Layer 2 of a small transformer language model trained on English Wikipedia (8 layers, counted from 0, width 64).
A neuron adds its activation times its output weights to the MLP's output. To switch it off is to set its activation to zero at one token and run the rest of the model.

Output weights of the MLP neurons that the questions are about. A number n stands for (n - 128) times 0.0051.
n2: 175, 114, 150, 110, 160, 126, 193, 134, 164, 111, 122, 132, 79, 210, 127, 121, 184, 177, 114, 112, 150, 127, 123, 160, 139, 159, 187, 124, 137, 127, 83, 71, 113, 77, 139, 91, 69, 141, 166, 111, 131, 147, 92, 82, 186, 139, 148, 115, 144, 142, 176, 50, 175, 150, 95, 24, 156, 163, 114, 123, 117, 79, 169, 151
n3: 152, 134, 98, 155, 139, 149, 82, 118, 107, 116, 101, 126, 106, 164, 131, 120, 23, 96, 147, 156, 198, 82, 102, 121, 105, 94, 81, 137, 136, 115, 165, 134, 133, 100, 148, 128, 128, 118, 104, 132, 159, 142, 76, 157, 134, 84, 109, 129, 118, 219, 69, 148, 107, 131, 150, 231, 73, 155, 89, 124, 109, 173, 78, 109
n10: 148, 180, 129, 174, 127, 83, 63, 93, 152, 197, 91, 105, 121, 113, 129, 84, 98, 130, 130, 205, 135, 71, 114, 167, 123, 131, 122, 84, 114, 126, 164, 128, 134, 69, 98, 95, 114, 126, 151, 201, 159, 183, 81, 80, 87, 99, 98, 95, 115, 125, 133, 182, 73, 137, 142, 153, 101, 100, 118, 131, 143, 148, 80, 103
n11: 145, 105, 135, 109, 168, 175, 130, 129, 128, 107, 157, 111, 129, 132, 145, 134, 83, 118, 152, 130, 120, 177, 72, 104, 164, 107, 133, 128, 102, 167, 152, 119, 165, 99, 140, 71, 38, 108, 180, 159, 143, 133, 147, 237, 168, 120, 86, 88, 134, 138, 57, 102, 182, 118, 171, 69, 152, 115, 134, 153, 104, 185, 151, 108
n16: 139, 103, 133, 213, 161, 112, 140, 70, 157, 145, 48, 106, 132, 141, 132, 111, 140, 141, 113, 122, 211, 80, 96, 122, 114, 129, 146, 124, 66, 151, 147, 99, 114, 176, 118, 96, 74, 108, 139, 172, 171, 130, 109, 160, 141, 92, 145, 190, 203, 120, 156, 112, 110, 146, 36, 123, 139, 131, 79, 111, 112, 146, 120, 73
n23: 79, 193, 105, 148, 107, 156, 68, 126, 178, 140, 88, 87, 131, 106, 154, 85, 111, 105, 133, 171, 151, 200, 163, 172, 110, 189, 137, 101, 180, 107, 135, 136, 92, 176, 80, 135, 164, 159, 236, 112, 128, 67, 193, 192, 101, 172, 50, 148, 139, 101, 150, 95, 143, 113, 103, 128, 184, 118, 156, 36, 182, 164, 118, 178
n24: 132, 89, 122, 159, 147, 94, 148, 114, 168, 157, 114, 122, 124, 103, 198, 107, 121, 52, 140, 85, 140, 149, 138, 131, 135, 89, 140, 86, 73, 43, 202, 146, 152, 119, 77, 67, 62, 152, 59, 125, 92, 106, 88, 31, 170, 152, 156, 163, 166, 126, 137, 60, 112, 145, 170, 53, 114, 85, 171, 113, 114, 128, 104, 90
n59: 93, 109, 63, 125, 133, 133, 139, 64, 132, 78, 131, 96, 62, 126, 138, 163, 127, 150, 132, 109, 205, 138, 118, 105, 152, 157, 114, 101, 117, 113, 165, 132, 148, 72, 194, 154, 105, 95, 119, 106, 126, 156, 154, 43, 51, 167, 159, 102, 71, 175, 149, 146, 92, 103, 79, 115, 133, 97, 159, 105, 164, 170, 84, 110
n73: 112, 127, 137, 170, 128, 152, 194, 157, 123, 72, 121, 155, 193, 156, 168, 91, 93, 117, 161, 45, 71, 216, 114, 147, 207, 30, 103, 114, 96, 157, 105, 65, 155, 65, 152, 83, 123, 157, 86, 96, 120, 142, 139, 239, 146, 118, 99, 94, 166, 145, 88, 126, 102, 166, 128, 84, 201, 135, 159, 160, 120, 75, 122, 137
n80: 147, 113, 55, 124, 116, 109, 114, 157, 114, 167, 82, 163, 100, 103, 177, 77, 120, 134, 78, 131, 118, 89, 90, 149, 104, 192, 130, 155, 140, 113, 117, 104, 155, 160, 145, 86, 125, 198, 180, 118, 95, 103, 224, 216, 122, 116, 108, 213, 125, 132, 137, 147, 65, 130, 184, 126, 107, 146, 154, 76, 196, 177, 157, 171
n81: 165, 102, 117, 92, 123, 101, 91, 142, 187, 122, 200, 118, 147, 155, 138, 100, 184, 162, 164, 88, 109, 113, 126, 167, 129, 112, 15, 217, 112, 97, 170, 110, 131, 69, 163, 171, 83, 118, 80, 142, 198, 152, 164, 161, 126, 80, 74, 134, 159, 172, 184, 88, 144, 85, 153, 114, 188, 139, 82, 142, 104, 123, 196, 158
n94: 148, 130, 107, 6, 87, 101, 124, 83, 149, 140, 109, 136, 114, 129, 53, 151, 134, 138, 171, 164, 89, 129, 91, 88, 108, 34, 139, 102, 100, 121, 101, 190, 103, 112, 105, 217, 124, 212, 58, 171, 117, 149, 184, 113, 162, 139, 103, 103, 121, 88, 146, 125, 179, 122, 96, 159, 135, 108, 94, 136, 205, 124, 103, 132
n106: 153, 139, 198, 112, 134, 110, 141, 116, 133, 121, 90, 160, 115, 167, 103, 123, 100, 55, 153, 124, 94, 196, 137, 147, 172, 142, 128, 139, 152, 145, 131, 167, 162, 88, 101, 84, 85, 163, 141, 97, 89, 100, 187, 109, 170, 154, 113, 137, 102, 66, 162, 134, 104, 158, 135, 202, 104, 137, 107, 124, 135, 137, 88, 99
n111: 103, 110, 101, 148, 154, 96, 149, 141, 121, 91, 110, 83, 101, 152, 166, 152, 119, 57, 172, 161, 138, 209, 117, 130, 152, 106, 160, 212, 128, 124, 184, 93, 156, 168, 139, 98, 93, 129, 117, 103, 128, 207, 106, 159, 147, 170, 17, 118, 144, 191, 109, 55, 114, 116, 98, 61, 106, 113, 159, 147, 152, 202, 143, 137
n117: 150, 141, 108, 103, 162, 57, 84, 146, 155, 70, 97, 69, 112, 173, 96, 58, 94, 82, 95, 150, 133, 130, 121, 128, 145, 164, 132, 79, 145, 156, 127, 159, 189, 120, 182, 185, 208, 143, 206, 154, 201, 137, 138, 185, 92, 154, 124, 147, 146, 150, 91, 204, 99, 139, 122, 220, 156, 116, 108, 71, 133, 152, 123, 89
n125: 124, 186, 104, 103, 114, 87, 126, 55, 118, 135, 158, 146, 77, 142, 138, 125, 116, 168, 164, 140, 37, 131, 137, 76, 91, 138, 105, 155, 96, 166, 152, 124, 77, 41, 89, 176, 138, 128, 127, 123, 84, 59, 144, 68, 131, 118, 134, 136, 180, 76, 120, 129, 141, 165, 138, 75, 157, 129, 136, 151, 68, 78, 145, 115

Each question names a token from some text and the token that comes next. It shows the activations a of the neurons there, in the order above. A number n stands for (n - 128) times 0.027.

Then comes g, the gradient of the next token's log-probability with respect to the MLP's output, scaled to length 1. A neuron's effect is roughly proportional to its activation times (output weights . g). A number n stands for (n - 128) times 0.0037.

"1", then "9"
a: 127, 121, 158, 133, 134, 127, 117, 98, 129, 128, 178, 127, 138, 118, 116, 127
g: 111, 108, 154, 95, 146, 54, 64, 151, 181, 104, 100, 94, 111, 126, 171, 146, 109, 125, 143, 105, 109, 151, 159, 227, 95, 100, 141, 127, 79, 209, 85, 120, 131, 92, 127, 131, 135, 58, 95, 180, 212, 118, 101, 136, 163, 92, 120, 154, 120, 113, 151, 123, 132, 114, 130, 145, 113, 81, 116, 138, 98, 124, 150, 127
Which neuron, switched off, raises the next token's probability most? n117

"ows", then " came"
a: 128, 143, 128, 128, 143, 132, 125, 129, 123, 140, 120, 131, 122, 124, 204, 127
g: 120, 130, 121, 89, 166, 87, 138, 152, 128, 105, 139, 125, 170, 170, 136, 105, 145, 155, 133, 173, 140, 119, 115, 200, 86, 54, 153, 74, 172, 128, 96, 94, 110, 147, 137, 76, 114, 210, 125, 135, 127, 103, 107, 182, 146, 73, 96, 229, 109, 91, 145, 132, 94, 135, 157, 129, 164, 122, 116, 87, 146, 108, 141, 81
Which two neurons, each switched off alone, lower its probability most, in order? n117, n80

"a", then " off"
a: 133, 123, 158, 129, 127, 130, 123, 128, 132, 129, 125, 132, 99, 129, 124, 130
g: 75, 118, 138, 90, 57, 148, 151, 96, 108, 83, 140, 111, 134, 59, 158, 130, 180, 158, 140, 139, 154, 71, 135, 142, 130, 87, 102, 97, 134, 115, 127, 120, 181, 117, 163, 141, 208, 105, 123, 141, 121, 119, 211, 133, 154, 148, 176, 147, 199, 64, 138, 124, 83, 96, 153, 107, 152, 149, 115, 185, 100, 124, 108, 138
Switching off which neuron hurts the next token most? n106

" as", then " "
a: 128, 147, 131, 127, 122, 121, 130, 129, 122, 154, 133, 130, 125, 126, 133, 123
g: 160, 112, 113, 122, 176, 124, 118, 198, 137, 137, 127, 137, 122, 128, 148, 87, 74, 109, 96, 119, 187, 148, 160, 102, 112, 92, 171, 91, 121, 109, 199, 100, 168, 161, 110, 106, 156, 123, 118, 156, 150, 119, 137, 127, 101, 144, 168, 183, 184, 135, 110, 139, 145, 96, 195, 144, 161, 163, 183, 49, 113, 211, 126, 158
Which two neurons, each switched off alone, lower its probability most, in order? n80, n3

" –", then "4"
a: 127, 166, 118, 126, 125, 123, 119, 139, 130, 111, 144, 135, 122, 131, 131, 144
g: 180, 127, 174, 99, 167, 126, 123, 166, 159, 161, 121, 152, 168, 122, 167, 147, 98, 166, 138, 102, 115, 119, 215, 182, 137, 98, 204, 174, 146, 91, 148, 149, 111, 152, 190, 194, 93, 173, 84, 145, 121, 152, 146, 140, 153, 87, 97, 148, 105, 176, 117, 125, 125, 119, 98, 114, 147, 98, 144, 180, 83, 103, 156, 168
Switching off which neuron hurts the next token most? n81

"eb", then "ank"
a: 132, 128, 129, 128, 123, 123, 128, 122, 122, 129, 117, 135, 129, 135, 129, 128
g: 150, 131, 193, 158, 116, 139, 128, 140, 146, 128, 72, 147, 142, 86, 140, 157, 184, 72, 142, 168, 123, 142, 85, 124, 158, 69, 170, 99, 104, 95, 102, 54, 158, 140, 143, 113, 119, 158, 82, 100, 64, 116, 79, 135, 153, 157, 188, 97, 175, 110, 125, 143, 81, 151, 117, 122, 191, 128, 138, 75, 82, 160, 119, 164
Switching off which neuron hurts the next token most? n81

"le", then " and"
a: 127, 131, 151, 129, 128, 131, 128, 104, 120, 128, 125, 125, 124, 137, 142, 129
g: 209, 181, 144, 79, 107, 108, 166, 155, 134, 120, 147, 108, 80, 63, 131, 107, 128, 92, 147, 160, 135, 113, 94, 161, 114, 117, 141, 152, 152, 150, 85, 151, 177, 40, 110, 148, 90, 151, 124, 128, 111, 86, 99, 126, 79, 65, 100, 64, 124, 159, 153, 108, 89, 120, 117, 142, 98, 116, 71, 176, 75, 126, 134, 117
Switching off which neuron hurts the next token most? n10

"illa", then " then"
a: 128, 129, 129, 157, 127, 122, 127, 128, 136, 128, 132, 130, 115, 136, 121, 127
g: 110, 156, 147, 85, 174, 160, 146, 106, 150, 128, 99, 132, 135, 75, 93, 108, 130, 124, 173, 144, 143, 168, 103, 171, 144, 20, 118, 69, 148, 115, 118, 178, 113, 124, 158, 176, 193, 128, 140, 110, 135, 62, 123, 124, 103, 140, 115, 116, 104, 95, 151, 127, 157, 144, 82, 149, 120, 127, 149, 136, 225, 102, 135, 196
Which neuron, switched off, raises the next token's probability most? n11

" |", then "\n"
a: 129, 116, 125, 129, 126, 117, 129, 132, 122, 121, 131, 131, 125, 129, 127, 128
g: 122, 133, 128, 101, 90, 118, 147, 128, 133, 92, 160, 152, 163, 171, 137, 92, 116, 141, 133, 126, 187, 149, 81, 92, 144, 130, 83, 146, 167, 159, 137, 115, 132, 135, 103, 157, 128, 66, 44, 118, 108, 183, 125, 101, 123, 146, 147, 79, 191, 225, 160, 129, 147, 85, 155, 87, 82, 96, 81, 97, 134, 103, 62, 125
Switching off which neuron hurts the next token most? n23

" late", then " as"
a: 99, 132, 119, 155, 128, 117, 119, 124, 58, 131, 124, 132, 125, 131, 117, 127
g: 157, 173, 129, 111, 107, 70, 107, 120, 118, 151, 145, 94, 127, 178, 133, 108, 92, 136, 165, 179, 139, 98, 156, 161, 134, 122, 141, 127, 122, 113, 188, 185, 129, 150, 95, 153, 138, 162, 121, 154, 119, 120, 91, 123, 112, 156, 83, 42, 169, 126, 177, 146, 100, 97, 125, 66, 134, 120, 67, 194, 102, 132, 173, 39
Which neuron, switched off, raises the next token's probability most? n10

" –", then "2"
a: 127, 165, 118, 128, 127, 123, 120, 137, 125, 110, 144, 134, 121, 130, 132, 150
g: 148, 133, 138, 109, 144, 136, 84, 167, 158, 166, 106, 99, 163, 116, 156, 183, 102, 171, 114, 79, 152, 160, 203, 176, 146, 84, 164, 167, 119, 106, 91, 191, 105, 118, 194, 174, 88, 149, 107, 170, 117, 196, 155, 109, 151, 108, 87, 120, 67, 156, 144, 104, 139, 122, 124, 79, 151, 122, 144, 177, 98, 146, 152, 159
Switching off which neuron hurts the next token most? n81

" Reg", then "ister"
a: 129, 125, 125, 130, 129, 122, 129, 114, 78, 183, 129, 125, 123, 130, 125, 130
g: 68, 143, 188, 181, 138, 177, 100, 85, 111, 125, 54, 176, 144, 105, 103, 152, 106, 129, 153, 147, 162, 79, 202, 129, 117, 127, 125, 97, 175, 146, 137, 112, 152, 116, 178, 99, 116, 153, 139, 72, 119, 192, 109, 118, 169, 155, 139, 162, 137, 183, 115, 76, 119, 152, 158, 86, 170, 159, 132, 102, 78, 102, 156, 144
Which neuron, switched off, raises the next token's probability most? n73

" company", then " also"
a: 126, 128, 117, 130, 127, 131, 129, 121, 137, 126, 139, 114, 127, 132, 117, 129
g: 111, 107, 111, 28, 120, 96, 141, 90, 97, 138, 104, 110, 141, 195, 160, 49, 141, 108, 125, 119, 47, 146, 54, 156, 123, 88, 134, 98, 119, 76, 127, 137, 143, 144, 136, 165, 198, 136, 128, 100, 138, 138, 121, 138, 118, 196, 117, 96, 162, 144, 163, 120, 149, 185, 88, 106, 100, 116, 147, 153, 149, 131, 160, 149
Which neuron, switched off, raises the next token's probability most? n94

"4", then " |"
a: 125, 127, 116, 123, 101, 119, 106, 140, 133, 121, 123, 130, 126, 120, 128, 125
g: 142, 124, 152, 101, 121, 98, 96, 159, 143, 124, 121, 190, 122, 134, 91, 138, 173, 112, 146, 173, 72, 147, 106, 154, 178, 162, 109, 137, 189, 178, 152, 99, 76, 124, 84, 125, 170, 160, 130, 142, 145, 83, 102, 176, 87, 110, 121, 184, 143, 80, 179, 190, 76, 103, 71, 132, 140, 126, 171, 90, 149, 63, 123, 132
Switching off which neuron hurts the next token most? n24

"roy", then "er"
a: 129, 130, 123, 139, 122, 134, 126, 119, 134, 128, 121, 127, 120, 148, 117, 129
g: 104, 60, 127, 160, 140, 116, 131, 107, 117, 78, 135, 184, 178, 79, 120, 95, 61, 85, 113, 122, 115, 97, 145, 53, 199, 182, 201, 125, 139, 123, 127, 80, 104, 101, 137, 129, 95, 130, 167, 169, 160, 111, 149, 66, 143, 113, 179, 92, 141, 144, 94, 124, 176, 99, 121, 122, 145, 149, 118, 155, 155, 123, 174, 122
Switching off which neuron hurts the next token most? n11

" and", then " Jo"
a: 129, 116, 129, 120, 128, 128, 128, 129, 133, 127, 135, 145, 112, 121, 126, 111
g: 141, 110, 172, 132, 144, 212, 128, 150, 90, 178, 134, 150, 120, 110, 75, 185, 102, 111, 139, 123, 96, 157, 103, 162, 86, 61, 187, 117, 144, 145, 97, 129, 126, 134, 115, 130, 157, 68, 149, 110, 99, 70, 111, 171, 106, 152, 70, 123, 76, 132, 149, 140, 203, 127, 181, 152, 96, 168, 136, 67, 105, 132, 143, 139
Switching off which neuron hurts the next token most? n125

" ", then "6"
a: 130, 142, 126, 124, 130, 120, 119, 131, 134, 120, 129, 128, 131, 128, 126, 127
g: 135, 172, 124, 163, 146, 98, 126, 117, 104, 200, 125, 102, 148, 120, 158, 96, 146, 103, 112, 150, 143, 118, 116, 143, 129, 73, 132, 148, 86, 95, 79, 179, 117, 142, 122, 110, 82, 173, 63, 139, 98, 128, 106, 93, 120, 167, 79, 165, 70, 156, 132, 27, 213, 147, 137, 119, 94, 130, 101, 129, 81, 119, 109, 172
Which neuron, switched off, raises the next token's probability most? n24

" Is", then "lam"
a: 130, 151, 124, 127, 134, 126, 112, 118, 128, 156, 124, 120, 140, 128, 126, 128
g: 129, 72, 95, 138, 93, 102, 127, 169, 150, 150, 11, 59, 115, 105, 184, 122, 141, 132, 126, 114, 102, 148, 119, 196, 82, 186, 111, 84, 160, 97, 139, 117, 108, 128, 139, 164, 118, 127, 91, 161, 110, 120, 87, 77, 183, 146, 96, 102, 135, 141, 96, 117, 116, 113, 62, 111, 106, 109, 145, 169, 108, 167, 138, 114
Which neuron, switched off, raises the next token's probability most? n24

" S", then "eat"
a: 130, 139, 121, 132, 123, 128, 122, 120, 136, 162, 128, 123, 124, 128, 120, 129
g: 165, 92, 175, 165, 129, 101, 100, 123, 57, 123, 158, 90, 186, 92, 135, 133, 133, 65, 139, 130, 88, 108, 170, 162, 107, 62, 155, 122, 72, 98, 112, 117, 114, 106, 111, 102, 131, 168, 135, 117, 104, 189, 90, 136, 156, 108, 151, 77, 112, 131, 66, 93, 100, 200, 136, 157, 110, 162, 68, 179, 131, 154, 128, 116
Which neuron, switched off, raises the next token's probability most? n80

"0", then "."
a: 130, 151, 123, 127, 122, 119, 181, 213, 130, 117, 133, 136, 131, 129, 125, 128
g: 138, 84, 115, 181, 150, 114, 140, 114, 68, 98, 179, 95, 152, 88, 130, 59, 122, 156, 159, 130, 114, 100, 62, 127, 75, 125, 130, 139, 143, 112, 147, 116, 182, 72, 170, 88, 165, 140, 119, 119, 153, 117, 75, 102, 115, 142, 114, 78, 124, 135, 87, 93, 77, 163, 151, 127, 157, 192, 192, 79, 152, 155, 91, 158
Switching off which neuron hurts the next token most? n59

"ed", then " v"
a: 31, 119, 123, 125, 128, 112, 125, 127, 121, 116, 136, 128, 129, 130, 114, 148
g: 198, 92, 119, 144, 110, 174, 125, 131, 155, 107, 81, 170, 144, 124, 149, 129, 101, 81, 174, 84, 139, 102, 104, 153, 146, 122, 139, 103, 132, 167, 178, 106, 168, 136, 98, 142, 116, 105, 74, 125, 187, 43, 115, 190, 98, 121, 126, 132, 142, 96, 151, 159, 161, 125, 152, 170, 121, 132, 156, 166, 168, 46, 104, 64
Switching off which neuron hurts the next token most? n2

" on", then " line"
a: 132, 139, 124, 121, 119, 126, 128, 130, 125, 134, 87, 122, 128, 124, 129, 141
g: 145, 170, 116, 128, 207, 136, 162, 130, 149, 98, 160, 102, 149, 138, 146, 115, 73, 151, 174, 129, 145, 212, 65, 115, 175, 112, 106, 128, 130, 116, 168, 97, 119, 154, 169, 123, 126, 116, 207, 168, 135, 91, 117, 154, 143, 114, 121, 190, 158, 128, 95, 69, 139, 180, 98, 152, 179, 111, 118, 128, 77, 80, 107, 164
Which neuron, switched off, raises the next token's probability most? n81

" she", then " a"
a: 87, 128, 128, 119, 128, 121, 121, 133, 135, 124, 135, 155, 144, 142, 119, 128
g: 129, 78, 120, 156, 115, 149, 109, 140, 150, 160, 167, 145, 111, 27, 175, 162, 122, 103, 119, 93, 138, 122, 193, 95, 183, 181, 123, 164, 132, 144, 158, 152, 128, 153, 93, 149, 120, 88, 105, 68, 140, 119, 157, 112, 77, 103, 68, 86, 136, 93, 111, 136, 85, 180, 139, 166, 133, 79, 156, 162, 69, 151, 100, 137
Switching off which neuron hurts the next token most? n2

"ater", then ","
a: 128, 129, 125, 125, 132, 123, 131, 128, 120, 129, 130, 148, 152, 126, 126, 117
g: 114, 119, 151, 81, 146, 122, 76, 123, 133, 144, 106, 182, 126, 129, 41, 157, 112, 164, 142, 233, 134, 122, 124, 95, 93, 122, 91, 156, 174, 123, 79, 171, 110, 89, 166, 148, 155, 144, 137, 118, 186, 104, 156, 83, 98, 141, 77, 110, 105, 120, 108, 152, 125, 175, 134, 128, 192, 143, 138, 115, 143, 87, 55, 136
Switching off which neuron hurts the next token most? n94

" kn", then "ots"
a: 132, 134, 129, 121, 135, 119, 124, 125, 130, 118, 121, 129, 128, 126, 121, 128
g: 122, 143, 155, 197, 156, 94, 164, 70, 128, 148, 180, 99, 144, 101, 128, 126, 128, 89, 118, 91, 125, 103, 182, 165, 205, 90, 153, 111, 95, 142, 92, 123, 50, 64, 120, 156, 168, 160, 138, 142, 127, 101, 87, 134, 138, 186, 165, 122, 161, 145, 127, 84, 142, 146, 137, 127, 108, 130, 113, 129, 121, 215, 91, 80
Switching off which neuron hurts the next token most? n80

"7", then "1"
a: 130, 128, 116, 121, 126, 122, 134, 248, 137, 124, 142, 127, 126, 134, 125, 125
g: 120, 156, 143, 110, 155, 160, 111, 179, 160, 162, 196, 171, 135, 132, 85, 139, 103, 179, 94, 125, 100, 146, 172, 84, 154, 74, 89, 68, 187, 129, 108, 97, 162, 156, 151, 144, 112, 143, 129, 139, 146, 107, 79, 137, 101, 144, 175, 65, 163, 201, 131, 118, 198, 128, 157, 139, 180, 108, 127, 151, 128, 180, 117, 100
Which neuron, switched off, raises the next token's probability most? n59

"id", then "/"
a: 135, 129, 138, 127, 128, 119, 127, 108, 129, 125, 122, 130, 128, 128, 114, 121
g: 170, 141, 152, 143, 119, 174, 53, 133, 173, 203, 119, 121, 144, 130, 114, 175, 115, 162, 183, 108, 169, 111, 120, 83, 138, 74, 140, 172, 89, 135, 154, 151, 227, 179, 146, 146, 128, 131, 114, 144, 168, 108, 119, 171, 121, 168, 156, 158, 143, 178, 114, 132, 137, 143, 164, 152, 97, 133, 128, 118, 78, 165, 62, 129
Which neuron, switched off, raises the next token's probability most? n2

"les", then "’"
a: 128, 113, 157, 131, 134, 128, 119, 110, 129, 129, 127, 127, 88, 133, 149, 130
g: 128, 140, 113, 76, 105, 147, 146, 131, 159, 144, 85, 113, 115, 90, 169, 69, 138, 85, 120, 106, 114, 173, 118, 92, 87, 129, 126, 68, 127, 188, 96, 148, 152, 182, 179, 152, 93, 120, 85, 90, 129, 135, 151, 142, 202, 103, 159, 120, 89, 196, 187, 125, 138, 186, 164, 129, 85, 141, 89, 148, 79, 110, 91, 153
Which neuron, switched off, raises the next token's probability most? n10

"st", then "ruction"
a: 135, 128, 130, 130, 138, 124, 122, 111, 128, 123, 128, 127, 128, 133, 127, 121
g: 151, 138, 174, 107, 102, 75, 125, 163, 155, 84, 200, 183, 142, 95, 157, 117, 102, 108, 135, 161, 95, 120, 97, 72, 106, 95, 89, 143, 159, 128, 147, 101, 200, 147, 114, 114, 95, 126, 147, 144, 116, 91, 123, 60, 162, 127, 95, 102, 72, 87, 62, 124, 161, 135, 129, 130, 174, 115, 143, 128, 178, 190, 171, 167
Which neuron, switched off, raises the next token's probability most? n16

" P", then "ly"
a: 134, 122, 129, 111, 129, 126, 124, 132, 130, 128, 128, 126, 133, 131, 122, 127
g: 115, 187, 98, 87, 170, 59, 170, 97, 99, 136, 163, 83, 116, 191, 103, 156, 110, 159, 33, 142, 129, 132, 109, 104, 163, 69, 144, 145, 148, 113, 170, 156, 157, 106, 148, 150, 85, 122, 168, 139, 177, 121, 136, 174, 117, 91, 130, 85, 187, 110, 126, 60, 132, 94, 114, 126, 122, 87, 161, 138, 122, 124, 168, 125
Which neuron, switched off, raises the next token's probability most? n11